Layer 2 of a small transformer language model trained on English Wikipedia (14 layers, counted from 0, width 128).
A neuron's activation on a vector x is GELU(gate . x) times (in . x), where the dot is the dot product.
The model reads these tokens: " the" " only" " trail" " from" " the" " lake" "shore" " and" " is" " maintain" "ed" " by" " its" " " "us" "ers" "." " Final" "ly" "," " in" " " "1"

The vector x that enters this layer's MLP at each token. A number n stands for (n - 500) times 0.012.
0 " the": 431 741 553 477 554 486 396 517 499 570 421 514 390 478 497 458 423 593 501 397 422 455 449 483 474 536 489 488 429 365 476 370 526 460 575 463 413 469 517 459 486 370 553 400 460 530 405 421 545 453 578 494 535 518 540 474 435 454 573 565 448 450 570 478 486 424 521 88 445 533 425 535 431 645 514 551 545 496 641 568 543 548 318 505 535 423 647 422 516 517 660 392 638 451 549 561 495 537 459 406 425 550 468 469 402 637 569 953 371 501 515 466 495 224 496 518 396 404 376 556 575 479 573 478 537 461 514 452
1 " only": 491 596 592 399 430 593 506 682 629 677 453 696 424 514 408 487 631 537 490 365 440 575 479 548 440 540 451 599 454 527 382 422 480 470 582 441 545 567 449 380 560 410 597 603 578 463 346 405 457 547 601 379 526 533 486 442 512 554 585 422 657 505 442 324 581 444 546 371 554 443 556 523 412 621 447 427 498 487 586 647 424 515 404 590 477 540 585 397 440 601 563 629 509 343 473 555 427 429 408 397 423 536 415 539 417 479 560 637 448 307 500 496 454 494 438 782 440 484 483 587 472 486 550 370 598 529 398 428
2 " trail": 509 423 525 448 432 378 569 522 469 366 467 358 436 501 402 443 568 395 340 539 362 659 609 454 422 668 522 525 662 556 519 532 553 630 616 519 574 552 458 558 619 414 428 529 515 482 311 472 561 559 612 650 417 472 564 303 509 447 559 461 577 519 566 502 464 484 488 400 476 531 455 507 475 589 344 538 589 554 580 533 403 577 433 536 604 490 511 537 534 504 772 542 606 498 391 319 478 679 619 392 423 653 512 358 629 595 334 499 391 543 517 615 500 619 536 558 466 488 429 498 578 667 600 338 464 526 488 431
3 " from": 536 585 613 483 409 449 440 494 535 512 471 567 549 487 387 568 529 582 483 252 653 540 459 547 557 563 168 522 271 327 347 356 428 424 487 404 452 500 462 433 493 389 578 442 502 506 460 459 463 419 536 560 506 409 351 392 621 480 463 560 572 512 643 435 500 519 523 261 477 458 500 620 444 655 497 469 513 533 778 443 544 481 409 583 613 595 564 520 436 583 648 399 447 607 408 611 458 580 420 397 565 446 538 447 552 523 552 659 576 522 540 694 655 558 448 523 534 493 516 439 482 376 705 482 564 418 361 570
4 " the": 433 721 567 490 535 463 371 499 479 559 412 504 402 466 485 469 421 575 542 405 465 454 467 462 459 559 479 489 429 382 486 373 506 471 582 467 430 457 516 460 485 364 539 384 478 514 403 447 559 459 552 481 542 541 567 458 430 467 562 557 428 438 557 510 506 448 531 67 460 507 464 517 438 616 524 546 543 496 650 553 524 548 321 504 539 406 655 416 535 529 670 410 644 460 524 568 513 539 452 407 440 515 466 460 390 650 569 973 383 487 516 522 517 207 525 500 410 395 395 561 577 476 543 478 534 468 499 465
5 " lake": 485 401 514 412 581 449 457 390 369 580 436 483 400 497 446 461 609 433 401 615 348 718 481 446 502 645 326 536 660 387 547 513 457 498 644 544 478 543 502 643 539 420 585 631 565 346 258 444 486 485 648 594 446 555 424 398 495 423 507 471 631 530 440 529 303 429 501 494 455 547 458 511 597 673 343 514 569 569 544 517 350 552 346 579 524 526 637 535 451 466 676 449 474 484 505 372 585 495 439 398 389 470 475 419 454 411 391 582 497 506 524 547 598 685 735 477 346 421 434 439 467 501 678 406 550 623 383 474
6 "shore": 501 298 610 388 664 561 480 424 392 466 411 425 417 486 441 375 718 483 424 644 492 551 406 422 352 647 373 457 624 353 339 518 648 623 568 533 441 506 465 599 589 487 487 527 496 349 251 459 471 508 546 646 506 454 317 411 569 532 537 355 525 435 452 497 392 336 452 445 572 492 503 462 540 583 425 480 507 464 510 450 399 562 470 582 502 679 588 560 478 582 641 588 525 527 532 457 589 655 441 592 567 503 641 439 502 602 434 609 546 532 622 410 575 451 677 501 445 485 430 503 656 473 645 489 666 551 366 468
7 " and": 561 487 586 416 471 514 447 503 535 422 336 656 505 511 303 494 708 551 377 322 502 475 276 479 482 649 627 549 276 343 412 485 517 416 431 380 507 488 535 441 384 527 483 516 570 330 326 458 570 439 608 469 503 483 452 530 448 436 583 519 530 328 500 491 509 393 500 212 538 419 527 492 424 627 478 487 564 566 524 476 531 379 454 453 675 540 570 509 491 523 532 403 531 451 424 504 537 521 464 445 550 689 498 458 557 529 557 594 466 356 539 454 563 602 465 521 321 499 348 574 639 303 503 473 529 534 400 432
8 " is": 404 457 665 544 334 571 487 479 491 364 275 445 518 465 502 431 598 541 482 283 400 545 442 518 540 572 460 446 523 347 631 413 445 476 527 484 613 495 454 391 545 528 486 519 631 430 431 577 440 450 436 488 600 508 528 483 766 358 540 534 486 489 399 557 486 598 427 238 496 449 619 730 486 525 429 440 522 488 485 561 418 523 244 673 536 439 583 474 535 488 586 481 362 340 457 508 428 461 456 409 455 701 381 454 629 499 600 620 454 414 587 650 519 522 515 546 465 566 419 334 341 508 501 430 598 539 387 550
9 " maintain": 367 291 676 486 499 503 461 548 449 510 329 469 589 453 512 439 635 473 408 482 563 763 400 556 562 589 532 406 611 425 366 565 476 498 560 554 454 496 395 370 601 402 561 503 655 433 562 494 685 536 480 353 516 417 393 342 419 491 410 409 439 467 516 447 408 548 574 358 500 445 508 621 292 555 444 461 555 477 561 535 295 550 372 587 556 558 546 560 369 462 448 504 601 539 465 446 470 542 409 421 484 689 413 444 549 632 593 625 415 390 491 523 544 741 550 440 516 481 417 437 496 592 569 336 358 434 490 479
10 "ed": 519 453 659 457 367 560 464 489 429 558 541 517 506 578 463 387 499 573 485 546 450 467 489 452 598 606 467 615 446 452 539 343 522 397 604 611 529 568 469 461 533 516 515 433 491 452 399 519 564 528 521 363 484 458 340 528 621 483 439 301 503 538 451 237 473 434 474 342 538 420 552 585 539 652 328 393 577 461 450 576 416 456 399 571 614 719 689 469 439 525 571 470 370 493 511 587 534 610 390 413 595 561 531 500 619 584 587 815 390 453 625 370 481 531 471 484 523 440 633 412 717 454 543 538 594 465 543 536
11 " by": 515 472 447 455 456 493 377 554 488 451 549 628 547 478 351 574 369 650 434 351 550 498 469 547 474 635 259 513 360 445 481 266 551 536 602 390 588 492 500 230 615 472 575 521 503 396 358 519 442 524 557 523 467 482 286 465 625 440 566 517 454 410 631 427 499 630 532 272 374 454 521 590 533 633 509 434 515 582 503 475 634 418 519 623 753 509 594 577 423 507 542 507 518 489 553 652 536 584 473 477 517 562 509 383 471 545 594 533 524 577 482 592 600 602 584 548 502 385 383 467 525 320 510 496 488 591 436 628
12 " its": 463 594 572 513 479 546 415 570 474 486 417 435 581 582 397 561 557 640 485 274 401 557 542 484 409 561 482 426 556 335 531 418 410 254 540 436 460 464 574 542 530 284 517 464 484 418 426 625 530 507 597 418 512 491 482 361 618 411 569 406 419 367 472 534 476 366 536 182 396 407 366 550 521 654 546 554 545 481 585 552 599 544 341 481 522 468 588 536 509 551 621 437 561 537 473 632 502 464 487 296 452 488 494 408 509 552 629 869 389 425 591 495 463 429 547 594 436 506 471 419 546 482 566 326 474 436 615 508
13 " ": 620 583 384 481 255 303 218 551 466 464 402 452 542 390 402 481 452 567 442 445 505 713 481 447 418 601 551 680 361 264 565 523 510 505 597 513 541 534 470 436 476 456 552 512 444 443 659 422 512 510 489 522 821 415 285 550 575 475 425 346 680 474 418 615 452 640 533 397 546 592 538 464 497 477 457 408 489 476 501 482 447 644 434 399 625 557 579 519 468 549 699 493 515 450 563 505 538 577 523 471 519 529 539 452 485 519 481 531 442 377 551 456 542 456 522 533 578 411 450 450 412 547 507 429 425 504 543 529
14 "us": 550 534 568 460 571 418 543 478 603 534 411 377 629 452 511 553 548 651 407 493 548 517 437 425 535 585 410 496 543 499 541 520 604 543 656 467 434 541 504 511 600 473 555 301 377 383 257 631 438 582 580 429 462 376 649 318 481 496 473 240 562 359 563 359 510 549 509 444 634 592 339 624 520 531 658 460 493 467 506 471 503 489 510 638 595 459 642 461 515 702 477 689 589 437 476 428 379 585 368 358 518 462 255 563 518 513 616 543 462 437 499 464 420 458 378 566 406 520 541 459 437 482 403 513 511 491 476 574
15 "ers": 409 392 512 380 494 556 386 493 457 407 580 491 537 323 339 627 656 652 488 571 437 539 451 301 454 609 268 488 478 612 531 310 517 512 476 504 593 428 494 454 617 316 545 482 454 477 379 367 471 497 403 536 594 639 522 446 571 595 561 378 486 452 458 442 342 492 505 290 594 421 452 494 497 514 543 449 523 586 436 434 494 490 557 629 647 517 497 485 392 554 506 578 442 387 402 473 502 562 516 414 495 466 612 403 415 426 397 566 525 547 517 494 286 482 369 575 437 554 458 332 617 454 541 436 632 572 542 458
16 ".": 620 508 474 515 391 633 427 550 409 551 419 399 497 536 521 540 580 483 450 614 438 604 400 546 462 590 592 535 247 480 518 440 611 521 540 494 528 481 464 395 565 581 597 397 535 333 410 562 355 386 491 410 583 610 457 479 370 421 401 546 572 388 563 464 340 484 519 339 568 485 435 517 504 584 430 475 462 518 679 460 532 619 372 529 879 468 525 401 574 534 439 442 504 445 556 741 511 449 631 388 536 464 479 473 488 470 575 375 547 364 603 468 579 429 510 501 565 397 487 431 595 582 656 497 519 574 398 601
17 " Final": 505 361 562 615 531 436 414 445 462 511 491 551 633 564 711 533 448 479 453 581 464 543 600 470 541 632 478 581 486 470 425 479 661 520 490 566 620 475 522 687 737 433 475 564 634 456 539 412 500 576 587 418 531 556 453 428 561 535 457 547 581 475 527 552 503 416 555 382 554 488 413 474 430 501 385 527 558 531 515 643 347 673 382 415 409 475 549 575 593 675 424 529 657 428 483 560 452 516 513 571 503 664 459 487 778 530 439 588 234 559 563 442 487 405 648 692 438 350 483 453 538 453 643 471 490 550 528 552
18 "ly": 424 416 403 348 507 504 486 587 564 432 319 619 485 591 504 383 533 511 479 566 380 464 535 438 545 517 358 442 550 326 413 561 433 365 514 402 487 459 388 337 499 394 588 511 479 534 335 416 419 539 576 333 509 518 533 349 513 555 459 420 577 469 391 434 430 655 496 345 645 598 563 576 651 411 455 435 599 423 462 609 454 480 453 651 534 530 457 498 471 594 506 409 495 458 398 572 356 489 392 448 601 393 459 421 558 680 596 516 462 352 530 519 465 452 511 565 284 413 513 469 649 353 438 380 601 496 459 462
19 ",": 571 503 490 479 371 518 490 497 542 410 334 539 638 411 437 525 463 550 412 195 459 492 316 452 610 465 374 482 439 443 537 420 523 606 530 514 448 458 611 428 484 353 519 473 642 390 467 513 508 529 439 362 540 396 432 619 500 527 640 524 487 297 449 363 421 563 524 214 550 514 504 482 480 632 508 519 516 532 636 506 368 504 132 539 822 527 556 489 546 523 520 470 501 523 515 538 593 543 470 354 560 476 456 489 474 548 436 415 674 476 624 335 569 555 472 509 401 476 441 462 549 513 525 437 538 521 434 480
20 " in": 445 453 508 483 478 351 473 513 450 488 458 524 471 487 474 481 450 500 498 401 512 639 444 575 580 524 251 398 274 146 486 496 566 393 506 483 500 565 483 380 480 388 621 403 466 409 489 465 460 449 560 544 521 535 273 533 630 503 487 430 461 308 669 381 516 589 558 274 439 526 564 437 419 600 563 488 609 515 708 585 416 447 419 517 590 543 577 602 302 553 439 459 599 512 400 584 572 510 478 350 446 545 487 552 582 489 576 609 562 477 592 621 492 595 555 572 422 489 493 401 595 359 515 393 544 473 466 668
21 " ": 635 606 379 456 269 306 219 547 473 457 416 435 527 388 391 490 437 565 471 444 499 704 472 467 416 597 545 677 348 249 581 517 508 483 576 529 549 532 478 447 468 465 553 539 431 434 657 427 518 501 497 511 808 422 278 546 611 460 441 365 687 459 408 624 445 637 534 408 561 582 561 460 494 450 455 421 477 477 524 477 475 640 430 403 636 513 569 516 472 542 692 471 539 450 563 529 532 564 530 471 526 539 551 456 473 511 468 554 437 395 554 458 555 475 517 538 592 425 452 429 407 530 505 447 409 515 522 536
22 "1": 558 667 578 565 417 592 388 534 466 425 471 436 462 448 465 549 541 450 504 532 569 605 518 428 555 498 447 468 493 385 494 571 571 610 559 538 534 644 422 598 402 494 495 443 561 482 541 334 467 443 523 526 609 414 535 658 578 514 438 450 575 439 341 403 540 368 635 537 561 647 579 523 523 455 495 313 534 452 668 498 494 621 438 491 762 626 538 529 463 694 668 416 628 406 509 653 462 502 538 536 594 684 467 399 490 610 512 605 540 581 480 561 429 378 480 589 504 464 475 475 612 357 502 563 475 465 557 627

Each question shows the input weights of one neuron of the MLP. A number n stands for (n - 500) times 0.00088.

n8 gate: 359 380 607 647 422 404 438 334 614 565 558 524 584 442 274 548 424 424 478 557 736 307 579 586 210 640 527 451 755 629 697 438 518 586 504 500 663 604 438 539 413 594 90 457 357 489 530 530 805 645 320 411 551 626 564 251 420 536 550 570 223 292 397 443 555 590 390 446 485 429 432 504 545 222 566 609 541 782 504 443 292 511 504 237 496 283 590 402 445 643 720 389 301 489 549 554 700 790 566 831 534 489 583 548 489 343 579 400 580 466 475 492 533 457 496 511 512 558 649 492 541 568 648 531 583 385 358 507
n8 in: 412 369 568 495 495 420 298 434 552 574 421 453 574 399 230 482 443 539 580 461 543 435 514 569 260 707 569 423 579 580 638 426 566 521 448 495 623 648 444 578 510 519 352 516 449 500 538 552 508 582 487 436 503 435 585 298 420 579 618 535 324 373 452 383 576 547 510 508 403 554 393 530 497 339 563 464 556 633 425 443 350 483 509 482 666 428 615 447 554 544 556 288 516 502 483 638 566 554 505 597 617 516 647 505 555 461 598 497 560 573 582 516 637 537 442 640 489 498 523 422 459 495 622 500 454 498 445 531
On which three tokens does it fire most, strongest first? 2 " trail", 15 "ers", 6 "shore"

n42 gate: 511 517 590 495 553 618 556 450 581 524 402 460 438 547 354 602 516 449 452 405 617 670 453 600 537 360 590 582 476 511 460 435 656 654 553 445 402 458 536 519 495 343 337 395 288 471 482 396 513 614 660 462 497 406 599 383 488 464 557 376 572 681 630 377 422 618 456 678 317 645 627 615 480 360 500 574 595 635 329 522 427 576 330 458 510 519 511 517 494 629 571 497 494 528 517 484 530 511 593 614 438 403 391 445 699 695 539 530 424 457 449 416 441 453 534 500 554 449 479 519 434 481 484 517 519 557 465 721
n42 in: 450 483 529 593 464 677 620 466 607 443 383 560 599 475 516 516 513 411 484 517 475 473 311 566 484 368 551 466 467 391 449 481 495 615 585 350 641 463 621 461 369 431 324 517 413 489 584 322 508 538 646 500 522 254 449 532 553 483 457 379 503 565 763 391 464 485 448 445 461 674 528 385 517 444 543 553 660 473 332 479 551 550 468 581 536 505 428 522 602 660 586 438 371 592 543 653 486 480 645 503 569 540 368 518 602 411 506 492 384 435 510 355 451 527 463 500 403 375 345 468 370 479 412 511 464 598 349 672
Its two highest activations, in order, are on tokens 14 "us", 22 "1"

n18 gate: 429 518 495 479 545 516 516 459 538 592 531 461 456 441 445 496 490 459 488 557 437 441 506 524 544 466 516 581 482 435 467 458 563 456 527 527 545 470 515 428 506 458 484 461 496 509 561 555 573 558 567 488 547 447 550 454 400 551 560 479 512 490 590 496 581 500 553 502 483 520 429 476 495 540 538 554 436 501 494 568 445 491 550 469 450 426 547 457 469 476 555 442 482 518 517 532 466 452 585 442 403 594 434 410 594 519 580 407 484 485 420 518 570 478 437 539 544 481 530 489 464 500 555 574 501 470 542 422
n18 in: 475 537 560 465 536 499 493 545 494 430 466 544 490 549 492 440 468 532 532 488 541 516 484 413 408 534 448 475 490 547 508 492 466 511 482 511 562 465 479 537 526 564 508 405 417 509 532 473 471 441 460 536 499 563 482 531 558 551 512 515 458 515 476 538 547 481 509 576 418 467 463 515 584 536 445 602 460 468 495 477 521 449 449 451 540 559 471 521 582 534 521 475 508 466 489 520 505 527 465 453 510 528 566 508 429 447 476 582 517 457 512 523 488 437 521 399 434 494 466 536 519 425 429 524 552 519 488 553
It fires most on token 0 " the"

n80 gate: 375 675 534 414 471 432 611 481 525 397 368 533 634 408 509 360 500 520 787 418 579 522 406 630 494 601 391 455 690 514 317 554 333 445 407 469 606 591 477 555 319 671 528 413 503 472 506 536 567 675 503 563 396 542 497 343 568 385 568 630 552 517 479 472 562 471 478 583 343 336 423 476 424 581 446 589 384 387 610 404 389 598 684 310 427 572 599 505 407 488 365 472 454 457 362 621 557 479 431 711 401 647 603 533 542 474 574 352 446 511 403 497 481 526 669 466 417 532 586 520 508 383 393 646 582 572 449 415
n80 in: 416 585 570 473 532 402 495 660 553 541 437 572 508 297 473 398 584 435 712 439 480 589 438 577 493 631 369 481 562 545 319 493 414 505 388 375 628 507 573 552 366 606 570 439 453 474 420 486 457 690 591 600 471 481 538 362 495 415 471 510 520 505 397 455 535 503 585 490 367 328 543 585 464 471 437 380 498 562 493 414 456 572 568 388 500 537 699 524 505 603 423 546 493 566 515 688 527 480 566 562 464 636 570 537 543 536 520 452 481 495 470 570 587 569 592 447 539 610 509 564 505 347 433 579 557 592 464 441
It fires most on token 7 " and"

n79 gate: 401 490 565 566 438 503 598 542 509 519 430 539 590 387 608 482 459 493 418 554 371 635 493 468 520 474 500 631 685 521 443 546 484 545 479 572 542 579 404 509 622 585 495 476 500 573 523 532 480 553 547 469 654 567 546 466 530 584 635 500 651 428 475 530 421 420 416 390 457 584 466 526 525 637 404 570 464 585 467 440 375 560 392 455 405 589 479 277 587 664 514 560 524 493 608 448 307 459 620 567 514 603 440 556 578 470 462 502 463 421 399 543 454 552 402 568 558 513 471 644 430 598 312 571 569 544 528 487
n79 in: 517 540 643 423 510 570 387 619 547 538 459 389 440 638 483 429 457 481 612 525 568 580 522 553 395 525 588 537 519 455 502 459 511 527 538 609 584 475 398 402 644 512 456 454 442 453 516 399 533 611 476 500 449 420 512 324 458 495 624 379 548 585 354 571 443 415 404 495 472 447 535 465 571 463 524 432 609 367 587 554 371 553 266 560 516 526 498 406 524 616 630 393 485 365 608 404 498 488 413 468 377 455 535 511 597 500 436 443 533 550 442 387 453 522 482 498 479 462 472 596 411 402 472 520 826 437 545 411
Its two highest activations, in order, are on tokens 1 " only", 2 " trail"

n102 gate: 520 553 528 497 617 562 469 522 574 454 380 449 682 431 503 409 508 403 523 521 529 337 435 450 433 543 337 553 421 371 446 466 234 532 548 483 479 641 543 266 305 552 361 494 578 500 544 404 452 648 675 503 442 520 476 514 621 426 471 358 390 453 527 441 424 506 574 359 555 405 497 609 473 337 388 419 536 503 422 398 374 497 663 461 519 440 549 179 349 678 470 611 488 400 356 555 434 485 615 614 531 528 459 511 492 417 338 503 381 585 481 544 503 448 542 450 372 468 494 593 452 726 619 602 307 510 511 459
n102 in: 496 536 518 483 496 428 549 578 470 425 386 466 538 426 380 448 481 543 535 486 544 483 383 373 443 426 416 565 386 344 500 536 449 539 511 517 520 643 637 634 576 581 560 559 554 573 369 452 483 542 520 392 411 483 444 458 498 429 511 413 543 463 651 413 423 402 439 454 597 465 560 473 562 272 427 477 523 472 585 464 429 506 655 585 463 519 474 394 415 489 485 532 483 383 477 465 618 586 511 555 432 633 365 461 500 447 473 519 479 494 601 469 502 522 396 459 459 419 454 620 548 584 511 533 447 584 573 514
On which token does it fire most, and how strongly? 7 " and", at about 0.93

n158 gate: 413 680 513 469 582 423 584 443 662 554 597 420 641 435 418 498 566 603 707 455 604 402 502 406 523 509 502 458 505 500 465 311 448 543 591 581 503 523 474 427 591 611 592 449 403 632 491 654 491 503 608 522 478 448 419 577 595 441 460 706 550 655 427 612 519 561 575 564 660 588 547 534 343 518 412 530 544 453 555 460 450 502 485 475 468 510 524 509 498 588 383 476 486 522 378 543 467 422 541 602 519 491 539 548 615 521 566 427 549 451 500 670 431 399 585 457 502 525 404 523 447 380 472 490 447 652 531 401
n158 in: 538 418 488 537 453 538 587 520 521 423 544 483 582 388 512 516 562 459 500 333 517 456 226 475 457 595 463 480 515 591 656 551 440 568 600 502 429 509 406 557 314 484 513 406 536 602 419 397 561 468 601 519 514 452 538 388 581 567 400 505 495 565 502 493 517 472 485 530 397 520 551 256 485 551 423 529 504 675 453 447 386 560 610 475 520 717 453 540 474 462 583 553 500 380 615 465 412 426 435 488 399 589 507 525 566 558 443 530 576 507 400 512 498 418 434 426 486 520 460 632 493 394 562 644 391 550 491 433
Its two highest activations, in order, are on tokens 16 ".", 12 " its"

n171 gate: 577 519 466 525 556 450 458 478 430 365 537 382 574 505 539 544 626 559 329 546 404 411 406 409 520 417 434 444 490 608 619 425 437 505 464 371 393 546 426 691 502 486 522 577 498 542 420 482 308 574 491 542 567 387 457 500 495 472 575 433 481 454 427 610 340 299 411 525 454 393 533 521 520 577 525 516 381 516 472 468 479 534 468 317 430 645 584 506 414 436 498 666 549 431 524 574 479 375 509 453 565 529 441 489 568 580 611 616 468 400 511 359 474 565 563 559 482 383 516 428 511 507 541 561 427 523 427 521
n171 in: 392 592 494 399 470 619 532 596 509 582 376 634 423 405 566 579 372 535 548 603 512 592 551 597 549 651 406 549 503 474 497 579 647 506 607 517 438 563 348 476 517 422 511 398 428 468 626 532 690 551 527 363 569 419 653 413 644 476 477 640 479 597 572 428 497 677 531 370 460 617 325 570 582 355 435 483 765 401 389 471 429 451 395 523 618 494 608 481 602 543 531 427 506 592 385 622 612 743 470 422 445 459 597 602 285 649 330 365 439 649 522 539 655 512 295 416 521 494 369 653 517 437 599 674 506 537 573 345
On which token does it fire most, and how strongly? 10 "ed", at about 0.65

n37 gate: 519 519 534 543 495 705 417 462 571 407 444 486 550 500 631 505 602 524 348 584 530 544 282 410 521 478 474 492 535 617 683 431 525 427 346 459 685 331 505 589 385 621 436 516 539 415 592 487 386 300 438 398 419 406 464 440 750 568 492 388 634 444 596 531 563 656 470 287 508 410 561 667 503 546 513 428 474 466 495 526 497 559 329 574 452 663 624 449 414 404 559 560 530 413 386 604 447 563 567 375 495 531 467 380 479 392 454 587 503 360 532 497 385 546 438 541 521 550 426 474 412 410 500 611 430 634 524 593
n37 in: 541 482 632 454 433 541 475 530 594 514 601 369 473 674 506 547 517 597 564 515 682 574 515 634 315 500 503 293 408 655 710 664 525 407 410 522 634 475 485 459 386 661 403 471 612 590 469 489 542 556 477 390 500 631 387 559 422 806 577 532 625 497 543 542 532 679 697 469 514 422 464 494 561 651 477 388 633 489 374 503 460 444 426 506 536 546 488 563 547 408 528 232 474 459 397 604 480 556 584 482 463 534 423 547 457 423 687 660 697 480 408 243 421 465 600 455 554 538 586 483 455 393 452 559 497 615 569 555
On which three tokens does it fire most, strongest first? 10 "ed", 16 ".", 7 " and"

n109 gate: 547 333 596 456 629 749 387 429 622 472 345 490 445 478 556 553 570 448 388 595 405 941 456 545 458 717 305 563 609 451 573 537 601 541 536 464 552 554 519 497 546 390 554 465 473 642 512 543 491 473 318 678 585 503 538 379 604 564 546 234 810 586 573 567 697 376 529 447 509 503 526 564 371 351 429 328 631 534 550 555 485 466 490 443 509 659 544 672 616 538 614 448 591 485 513 581 426 471 475 478 479 530 494 571 292 466 417 509 614 611 454 532 590 810 536 492 540 535 461 379 500 675 573 491 563 531 552 531
n109 in: 504 580 639 419 539 660 572 466 406 402 465 496 584 585 543 507 452 642 782 389 382 367 486 463 367 523 420 551 140 534 566 542 312 511 534 571 366 466 514 121 642 464 605 482 476 480 744 376 572 391 386 443 500 708 631 486 401 449 601 521 496 368 496 497 457 535 423 928 507 391 653 608 504 527 398 507 588 642 536 729 364 597 372 763 433 486 557 436 585 369 575 535 493 615 500 362 434 435 712 396 396 683 717 439 517 531 475 472 430 455 536 281 592 397 393 529 545 593 510 586 558 425 552 354 557 513 615 817
On which token does it fire most, and how strongly? 8 " is", at about 1.8

n99 gate: 536 500 681 503 560 386 500 412 601 465 503 409 565 552 628 472 561 543 538 506 525 620 359 336 471 407 478 482 440 619 397 406 515 522 497 466 446 513 606 569 444 366 646 538 458 644 542 463 463 465 618 543 546 577 489 619 529 494 465 514 497 539 296 503 575 219 580 613 368 626 494 428 566 553 508 526 414 516 508 527 578 430 361 528 503 486 538 537 353 416 602 388 525 477 647 565 581 433 449 481 487 439 500 508 285 342 858 403 551 495 510 329 530 386 568 532 508 487 547 450 455 579 442 426 729 500 556 303
n99 in: 533 606 652 481 564 396 477 404 562 430 565 458 500 559 620 513 553 572 486 505 567 513 275 426 457 465 491 455 436 596 427 470 585 578 587 459 409 507 606 536 551 439 651 474 518 570 516 434 498 543 540 467 488 548 565 523 627 481 509 535 441 623 334 452 510 293 587 540 426 502 432 514 545 487 488 539 475 452 514 530 516 472 430 563 547 627 557 489 323 449 635 417 597 445 674 451 495 534 467 493 449 555 560 428 403 419 769 407 479 470 579 323 489 396 581 594 542 511 473 493 391 559 590 464 669 559 532 481
It fires most on token 0 " the"

n148 gate: 503 503 481 495 513 662 416 425 473 359 366 521 524 622 500 589 557 542 644 401 575 539 404 529 446 672 399 596 662 550 545 485 676 523 438 551 452 631 546 567 478 477 446 385 660 537 422 545 532 600 495 391 474 527 571 478 508 484 621 426 497 585 409 517 580 522 382 457 413 390 555 412 648 332 485 581 571 637 607 575 422 479 511 418 459 520 472 594 334 443 437 400 490 571 590 497 633 568 434 613 512 557 607 541 433 480 632 543 405 465 524 606 464 666 314 525 590 559 441 448 461 598 547 521 459 543 723 600
n148 in: 449 420 506 628 443 316 585 584 414 439 579 438 403 428 369 574 450 458 478 494 462 391 552 559 614 386 524 461 442 451 555 574 409 414 518 461 458 462 425 473 537 371 597 441 570 513 587 451 430 449 565 647 492 484 500 536 520 527 479 572 444 459 466 526 405 474 561 631 640 626 472 522 342 590 564 500 354 343 430 327 495 581 659 589 495 508 497 430 688 338 590 516 428 316 422 385 408 467 503 416 463 333 355 376 597 547 484 503 592 545 570 666 545 463 659 481 315 493 533 471 490 332 328 298 514 486 360 452
It fires most on token 8 " is"

n44 gate: 489 357 506 613 543 534 433 692 564 452 438 405 312 608 480 570 414 587 530 527 480 409 529 358 605 424 598 577 326 445 542 306 322 486 633 369 578 606 446 489 497 491 519 477 577 473 462 456 448 667 649 659 500 544 421 608 460 427 405 514 338 470 545 481 468 437 527 446 427 571 529 468 572 337 593 530 467 645 371 550 548 508 464 700 374 588 289 344 429 404 541 564 600 595 500 534 478 602 458 356 442 350 546 360 669 464 454 424 531 671 474 327 383 528 268 482 517 574 421 599 541 404 558 532 592 439 550 579
n44 in: 467 388 466 620 446 490 475 656 593 427 447 418 445 567 437 599 450 539 511 548 448 515 589 369 574 470 582 585 338 489 482 390 382 495 601 504 585 606 458 537 498 460 527 523 592 473 493 466 442 621 602 595 502 455 467 527 460 439 463 488 335 401 593 437 509 477 522 534 504 540 531 415 495 447 511 527 396 554 454 507 525 513 461 672 426 611 326 406 481 460 593 600 532 554 512 509 489 632 410 397 489 464 509 322 690 495 509 530 507 571 470 326 383 516 302 557 491 517 489 561 558 473 604 614 615 525 500 564
On which three tokens does it fire most, strongest first? 15 "ers", 11 " by", 10 "ed"

n187 gate: 414 416 382 595 629 596 343 584 693 649 702 404 571 464 355 201 410 639 307 565 487 572 503 601 367 549 432 415 475 510 446 481 534 467 692 623 572 506 530 543 628 662 390 335 408 481 528 481 605 497 738 621 721 349 722 570 532 450 484 648 497 600 514 631 507 341 574 350 484 547 388 396 483 365 493 630 531 613 576 523 646 512 350 516 290 487 421 530 629 409 519 377 507 515 517 379 584 463 628 477 686 609 537 743 452 542 423 231 432 600 415 510 295 536 562 506 578 586 541 433 402 595 631 473 557 571 561 615
n187 in: 507 484 468 552 613 498 421 585 635 520 615 385 550 391 436 444 466 463 442 599 544 611 404 601 458 561 502 538 529 357 506 454 473 430 628 544 523 580 504 518 575 500 456 403 544 354 538 406 553 453 606 447 573 431 599 545 483 475 574 502 531 496 502 558 440 350 564 398 441 506 428 388 507 303 480 593 590 459 535 451 576 506 344 600 434 524 291 498 502 388 481 494 546 473 486 430 604 552 548 464 440 663 578 556 476 530 399 513 349 496 545 444 484 471 431 530 522 557 550 400 443 466 511 531 469 555 545 598
It fires most on token 2 " trail"

n147 gate: 565 545 525 652 456 569 523 486 442 540 429 528 462 573 583 505 527 478 510 628 507 457 474 407 492 440 505 459 389 441 561 535 500 493 513 568 509 526 505 428 507 417 429 478 590 472 619 490 459 495 503 566 440 357 491 423 451 498 585 441 475 469 471 505 467 407 558 509 485 459 469 519 434 579 446 495 463 482 507 555 490 497 444 489 457 544 452 505 422 472 593 567 413 415 509 463 485 458 456 509 373 526 467 405 556 553 566 507 388 538 628 457 495 446 484 535 475 487 531 510 426 474 502 493 576 600 515 468
n147 in: 448 510 543 564 433 554 497 460 439 487 413 461 552 455 527 537 518 582 434 521 509 592 458 420 567 426 565 557 415 531 464 545 512 484 478 438 598 459 585 513 482 491 559 462 579 518 489 388 468 448 549 487 523 463 500 567 509 429 524 477 516 473 622 479 477 464 529 532 462 506 469 515 457 570 453 557 517 501 441 545 463 511 546 514 451 464 510 483 546 531 547 524 587 508 591 514 463 446 507 475 473 548 410 500 525 504 452 540 479 517 553 428 497 532 468 549 490 548 529 494 546 497 489 472 461 441 572 603
It fires most on token 17 " Final"